Layer 5 of a small transformer language model trained on English Wikipedia (15 layers, counted from 0, width 64). Numbers have three digits each and are written without spaces.
In attention head 1, each number of a token's query or key is one row of weights dot the token's vector x plus its bias. A token spreads its attention over itself and the tokens before it by the softmax of 0.177 times query dot key.
The model reads these tokens: "ing" " valley" "s" "." " Mor" "rist" "own" "," " the" " county" " seat" "," " is" " " "1" "0" " mi" " to" " the" " north" "," " while" " d" "ownt"

Query weights of the head. A number n stands for (n - 500) times 0.0011.
q0 (bias -0.186): 368394849501263511385551582458424292444352668522582336705413391705591326449456475309428417452805485508517701403609617655482517846598563368542452554535373533315722397745445546462238621389538488
q1 (bias -0.220): 483501409264423543673606466590436374522479662745476603351537278517514283723448401461580586868464359454449482360590732674457423555551494300289658564484627402423591275584497471580586586384816546
q2 (bias -0.184): 560347402631468417250686542641479832662529606569578436500361420601308480489442516361370418472460758580512568496560437553525489515452399461423800334495680431442520666509321605367599437454329560
q3 (bias 0.232): 621658672434442507250445492318527461663467497432540581463432617463537452557555370462382709504412415718501467607598601524373470310371623568397441044560480567597472581558428441611452808370523568
q4 (bias 0.158): 606373409437502397540604424379638704582551353527472574503397629425665571392608360460439656508421408507518418391781509499610463407727622511476535459483444451746328524546760622491561617340289332
q5 (bias -0.029): 565417449421436423467626792488485390484426426723533508191426525525466657679492422596696348482707498644849507445645485173672497316248457794324684416532729786386380445449353417435371435610468625
q6 (bias -0.070): 453516477642744604579288272631175445484768435342755528654221667384639598506501615482130590464351787666450541203472508708400284493749711482794785502539221423597553381402508671389607287369190451
q7 (bias 0.185): 523554384448351541326394533503588531526716502536476548481604589444766481339622209662584355431635627424455586394602656592591553411526538417460596452529499376701484542232429414612472429399229369
q8 (bias 0.018): 474404715647473624605298593468503476520508695635606572550532383464707497455524368487573508437378227499762416542477303565413607476331582467612580468432544477385466563437304392594572589353472355
q9 (bias -0.218): 400331501330450528553398569615359573547372408455529487638369336423306375577390439528789397550715643652447433446532609546396437539305588488500280477776582615318701499615481488568631638365463640
q10 (bias 0.253): 578478452647517572522224513246358498770674520581234636548465425536460237475604594477612590679559317430665624435398440606397616602385343714640566612322408210845551554228414439495469302418397571
q11 (bias 0.061): 544273335475316543701481700377836409387394505431524650456346638584382719503585417480377255652471480447582500725331318485608481281563297624258596650609591541534656466546404483729647598665477568
q12 (bias 0.244): 342244549737508490448398434501423310500322453462479620694723641507684454656893679392292606436475528371287387572519341629490444516342750427760732601269465670640524662468501307477560263579263150
q13 (bias -0.070): 530386578618435400293714414384436572621562272704679407493538594441639516408338316583425316603646591747432475427515319318620560425417443435424380610567457373515517661552592396556597374391726647
q14 (bias -0.089): 513345430496307393511627564507662418205482379580355489505333321372411506476508411554913513364546528504599555525596507438568295570564345508399636393566395665578543729692323501730541348420738584
q15 (bias -0.203): 325533683557573490626711577586520626466653378540613586609437300359664594312491591414435613637697827391282224497225380487401466610561629312547609116465316478401521342616408440686441656492425561
q16 (bias -0.284): 429561675333363151526638540455232601560411469517529413457355380407416437380278553378621621580781480521544504638634631518269419475676487598322510661519545690732616360683527437675415487580510512
q17 (bias -0.194): 583516535580597500511644536538669524369498383651538542558407616415606328524557627344582559428415338396508385567371667492520537421427480279630176534402505416569771397475418573449379557353529683
q18 (bias 0.096): 441680418541521737389328638236484696683449404597520663469486746514560483623420586478314613495417494699326517552617418500466516434471606370405601484706506585450569460490411479495363604365463409
q19 (bias -0.054): 391573597615300688714548484617596357567526567480575396417482546564239637446548430499693541520454436603276418273528350493597495420576408465520526475573516520410478430487582412841450526301279576
q20 (bias 0.176): 660469774644805367463434338459728397482604373434555774486641421492440362604497647533484371529380329487565505550220436448470369399534436444468658559524503540769334651587425450583384391428542268
q21 (bias -0.150): 569685154496389434559719314497286579494394628648436320540373308409328442722314617297676520669572365352629555752480659495685321460576573618224530431482608589350456475592509567587404387723367534
q22 (bias 0.092): 418579559852486509345703583402694520544423426347550656465567351636459535487436328541413448746456434443724459352533351443581504489476452435526290368625447378590570375380493400506648563462592405
q23 (bias 0.052): 534349545545486630425336669539346393691639627359472454240324661469578474713547460440281395349528582325484489728488482595563490585292555640598419756583522551558525356558572438483506325406417248
q24 (bias 0.015): 525630309344558447390659408539693378449531675744376648290265510412372539405362369613651398585699430448557667467474605306516334677411358625525449532633655595509600496399285646546588460362482363
q25 (bias 0.206): 434447656477527395429576414631455436528570530370389630612570420423589650567491318497409432579470535581410320460361528296584282198428658468673515564802540475607634647423406672520228603549353478
q26 (bias -0.050): 515502222608705805463659406441368542607597574470669584287455454437469383341309345356403335760579498535404403330616352540687457650553599512399487413478667486406397792569322675547596497414562487
q27 (bias -0.030): 590627291394723544572618341248615571456463661555227456639506295464674696666612332510567336454523456608573449522421348512207530460479659409269502267451703582630492529481570632484531436503615751
q28 (bias -0.148): 464620530505475282448591688484502495336553476467429361588395423661508463541323405429659490662595415607547551659495692533385361472635379345313603485722830283495313374608472452406468715314517394
q29 (bias 0.196): 664511414516498489378697360422600461535601424696233689450706452341410284672554333635629610522446208449572445362463420436409534565350502634369759646668595515692238529825349277375599375688421670
q30 (bias 0.242): 611545601495453674536407404598527548441633336439431550357535431661549609464530382542492629528550448564472589353246585468522580632250700262545293453174518532641453497404248676531708703521383466
q31 (bias 0.048): 529621120493363572439490597592671363572497488361617532294644416371427424317422496521605268572373586498605482462417392676620654429614501392523484329434717713456545671655556620321415630466474372

Key weights of the head. A number n stands for (n - 500) times 0.001.
k0 (bias -0.150): 488540396476456401485490676394201786537442463695446389476369373547666681549437612450491519400678611502681109500692846572468470692537387349311775427567637584443565467790551418251635472453418230
k1 (bias -0.193): 470598152491416453853517477595589750526254509574395261594457587571573591526352545503456374433206458328579315575754507502515580349859353604238550417488550497658319556609451499487322628460553484
k2 (bias -0.149): 542514548384277617518480415481160566725455418472278590492415533347480437378617447248462678284432369644508514578872596458675317391439737387593507464567386395709563633403329576588770408714335522
k3 (bias 0.179): 388470571415485326697514526655673585654771224480646738402515563431488505455559584424393508507397327439299581523332502585630406342347553453669830551535495624415679582223449443486395576379287487
k4 (bias 0.157): 637420486700297373622449386544465360600684334415400634565596538610611513395491361676371547692405455490430583546619664450547535379470641273643434631623264520548456564435682525394249531361673384
k5 (bias -0.162): 575412578298734408626424629515477646603388487373554745708546499653357738558585256343484662319527977474524595590309508259313355399563713595520586306664362462585469517206380370499315311445295697
k6 (bias 0.008): 617536688803454422382358210450436381801676495549222641047709701256585467553514302624482390339603234565338435336860577476507336642340575588507127765492288764567561690602453551763748464474560292
k7 (bias 0.215): 827553375361468447454656475521655647453476295480504677407380725558543483431223421628544627460388644385569430479677528368523359560579480261527421531758341436426584563509617328623386381643488489
k8 (bias 0.153): 363584502506688562418558410591598729536500421473420514463529573527613401394358416552496496532505566587680393342511579536166366537346375530573601427393432390702617431405734438466738247450551458
k9 (bias -0.165): 627332391588536625687458538435293766624586491523609480656533481417477506672344475521192474418583421549664356441458178526603380468669313441516714361605585287306462457487352669552655352402452573
k10 (bias 0.166): 529435571537696445490875531398626763333351549592322599703506377363639176322220550479529452327446508448471510406473522533541455643319402497557577891416370421711704387479397656299399495674486655
k11 (bias -0.109): 397629788640576582503251404357724420392400606360566422667421569702502445760844355339492261567557499442686539502404501338327429465393433328685545669575456406456611539354358489372382567620538300
k12 (bias 0.188): 625195745562555534188495326524589583477489567469535260695619659489139238462513677472431519497625546528420625327556669514547167503319451505537363643417503810660622307786558543549542353447749206
k13 (bias -0.168): 714447732423543454405880607498267459712513575658625546611615373469443476458408530474619368602453536514466318553527690466612579545540667403497429518403418420528536504351447258627309357176422542
k14 (bias -0.110): 553610258314438511708313463572211436452409455262473467875506434403379429474621539530617460430593629536715539460356497268479491750563418406418574381570446517472533637572538494583487529445552760
k15 (bias -0.198): 404502443341625638589367445161335460641741412459486542351452874437523645186560597608582598680634248566335480393638365514372473510550547346349750534630266432707224476630505710799665523392356156
k16 (bias -0.192): 649593236389369496664569625444290524370486478613458743509682262520311713479515554562257541666627393366514448433488517159474541510590598549271884500495550458663636630624222464367416453420450492
k17 (bias -0.178): 520486454482434408593702537840476392377436505560694492371420586330463501430374565418589470568765245461576343418482560495545395321525545411445724771425669391567169367484755536469507538309305737
k18 (bias 0.142): 317457527626679441294433495565420637587593373458526646494637632720461522453420499232469565510456369367445502603869473370542475496412615644561666565378613407450526492432375376592463604413254504
k19 (bias 0.065): 592648417625518526602641329310453574541425414490386328550493532416525617514746384604513725580535485662532334449702216611566529655315547438321480552679582500333591427405532297642475562457507515
k20 (bias 0.161): 510430450456549529416481411462655441457333536449505388548739581397488469377374402600803413486639345595599469476110500516571499409435715394576440724153633619680827685477407375492515485530501627
k21 (bias -0.154): 487462167504449533551331567466582446373511473471406409683695334463343528537687712435423448531406628416473769334468393700493551745645601528326732195510568539506229760388241644357499502704418601
k22 (bias 0.151): 278602454588766417523678657360671416508264620539559413462280537321596540493429420315489376714615465747370524606432419573503330392617625391351726458494436507321735295452483713466422640564657596
k23 (bias 0.004): 429329517513600547529690769646614759393691638429499607478443499607474455821425445382210445295496520432483541571461676634497378529442471254420530817453625566409562315580462320550378394587500309
k24 (bias -0.042): 567582381583445618642390499622418601192474441626455308544516562627524666517519324362692482543599629693539589583405558365495488487751642477523510597530288450203438370489486393618277346543309771
k25 (bias 0.147): 579420594575385566352594522306849372609468303435505586409721525642395407312483314443532414540754370386582603536171484568723308537655513402580544402565561614444608541480415491559443663359185397
k26 (bias -0.040): 430469672673640443626602482521130576380604281464325567538651428430689570302465532633506301412406499609331499759550515670688603594602562476506351388426454349645452618343477509595452389570483280
k27 (bias 0.121): 597502406478398397467505102376534410393569469398499677757689404638554561547720440513731381479429396779466682580501349409454729470573438589564719247484359489383491416447628729461353398434329322
k28 (bias -0.188): 497481245574174618575656596302528576764498261302548559417491422572543605606568437531552471623186415520643296762435310402382553292706799561356657327433539493381475602525569642417589597728353485
k29 (bias 0.173): 333312374773523529571585428452658648479361669515427436986564439312119589328426494421801807543331314520569654669312404262677441480426416537697645392453356478773362516469533462338244300573456816
k30 (bias 0.181): 428435698532414384627468404465542493452713292802612521635361571265664454387358472687608491528750301322507464511494447468363520374525375416578443639457475437531476161447603534662448368703542477
k31 (bias -0.014): 465418687343413619487275546660600474456265234475306572452510623579572753607530504507510472353425556672409444694534508402673504462547253477474412282664612375330444570387477438498464579627821380

The vector x that enters this layer's attention at each token. A number n stands for (n - 500) times 0.009.
0 "ing": 531633383349275664621199590442499612454380290404470451567559423511549473545577571592692497473462621434593526647767501390542654728777541559424635216715478488151411525291461294392468489308566749
1 " valley": 627683242379288561661356564457321574544466457325278613518573485586426764636665439428576391435371436332722297508605651402516751519792658642400456221601522435512087737363398517531513377601525609
2 "s": 659623302399293752671333519377400463501309495372379619478624384571430732784628428535604417487359642377661430552632709369526668553636534644335552158589442256547073583389424557531606443592412596
3 ".": 553684302433286636619257568494413542549429492417339664458622293489707596668632494585672573476247687309584475539567622288428715462580567605306577081796558353453220590470460413539483459600345594
4 " Mor": 412744259478467637783530480349221440547461499338357492442569369713537702650599446511689364384345715404711383574500502448498627381733639609484631166694320342504325812454496415607441552488415315
5 "rist": 489626399388394551689497570515277499502479540283283573502468395713492780607729501599466444531366569399600467521596497385519800393678679496290530131711357144523267846486576496566541476458395426
6 "own": 618666267473400557677412479534306591584458427328325583508557494765485646660730533506511341483303549486515310479593631351518779462665646650277542212683405226550115781313499472574476509471465527
7 ",": 560704271342374582570298539501340546561429484414433654411606319666551626820713429554546651532226664328709544573597576435489787337595536541336551145650272288495223607401387515499478509547476582
8 " the": 522600283310558555641387551480289544582431456280532531410538482634693617674653529484582497509308644383577483518753346190538814397628567632303474029685417372623263676409363538500589434486556582
9 " county": 593736274491353557672412565464260574425535428231265490549675490607454623623653410532378472645312512453583385548654548249470796470763578728378498204506452398557241737273470602463404422676629536
10 " seat": 540683201529355600594371492439363560488585384226331483562600470571403794666694434573463529574242529500665458586613669280418771457640578605297492323497506370521111777292439622578359413654589511
11 ",": 576701307313346584607274483492391535511473465411369628416596301677566661833742437529536664522245663321671553577570565432484754398551516575351580142594316324478168605368367520590491525650484546
12 " is": 427604286549369620718279532490387496533466399254537452554663450683478706752743397567500425462295570425680507739553456343344807499536599642431496022500384359578246515450358507531568522677434574
13 " ": 566832137417266522674527382429421479520429413289401568558648467731668711747710455510666613489303575391445520545614476257334690598444557577339625150584354401549254637443479623488587358501468515
14 "1": 654705319501349593749514425513328405463496433298251578525675433771587588729759386534570575456351631387534405527674350288266676533648501548286525155661520400624292583345385703467580447531406530
15 "0": 551619282377391573647516400464349367531507406351259606526639493790551657765762401440599598490323599448590418503612331315264679570677591454286521184623553375671225712314414650462524497586444597
16 " mi": 536557148369528675772366486320280551650426379356247674499605439642459764651718422462611538540416505461584464570497500300341607567743445533464417191675466460594208736334420630530461458745449476
17 " to": 444558227540501551724316391478428406586363487396382449567598518582620714730687449632600402608278566339651578619609463288401674445718552477402618084556396493574190739364201532708535473617403473
18 " the": 481584215338552575636306441523339472478421473280459546530526488624670685720739559430587457471316575385488527524782326214504702400687592641334457060615393407645310688446314624600591450565602528
19 " north": 588747229392346581782387388468252546593404462150291566515653598534459668649727464408482415505414483488494507464681481439340664469780580707487530215532425442571133761448386591424484456627654529
20 ",": 519705389368376578591287412418360500571460483345315613448625243584530637798790418497538680526213613358626572553658486478398741421648495595382578136567327348510203614403375597612470544690534583
21 " while": 431640296524467587727189478559367444603501440337393504447618438579656566707718394396459451522290666517615551658648453378314763400617561655373565051693347469541308659335262567686549493546448519
22 " d": 379718320504414542621413455286360424624465408248413660426542440713446898757808525466584605564363682407503441530633438355405478432668436543501525166672290503575191774446490582475572455460510437
23 "ownt": 559590349348491514565382404424330361662587540204255622475654497667556821543818539299484476528365633470461334660601390333526663594687606516348596103609345372509257734486580510672465531509442522

Token 5 "rist".
Which token does it look at most, and with what share of its attention? 4 " Mor", with about 30%

Token 12 " is".
Which two tokens does it look at most, in order? 12 " is", 11 ","

Token 7 ",".
Which token does it look at most, and with what share of its attention? 7 ",", with about 60%

Token 23 "ownt".
Which token does it look at most, and with what share of its attention? 22 " d", with about 30%

Token 16 " mi".
Which token does it look at most, and with what share of its attention? 12 " is", with about 40%

Token 10 " seat".
Which token does it look at most, and with what share of its attention? 7 ",", with about 40%

Token 20 ",".
Which token does it look at most, and with what share of its attention? 20 ",", with about 30%

Token 8 " the".
Which token does it look at most? 7 ","

Token 15 "0".
Which token does it look at most? 13 " "

Token 11 ",".
Which token does it look at most? 11 ","

Token 21 " while".
Which token does it look at most? 21 " while"

Token 18 " the".
Which token does it look at most? 18 " the"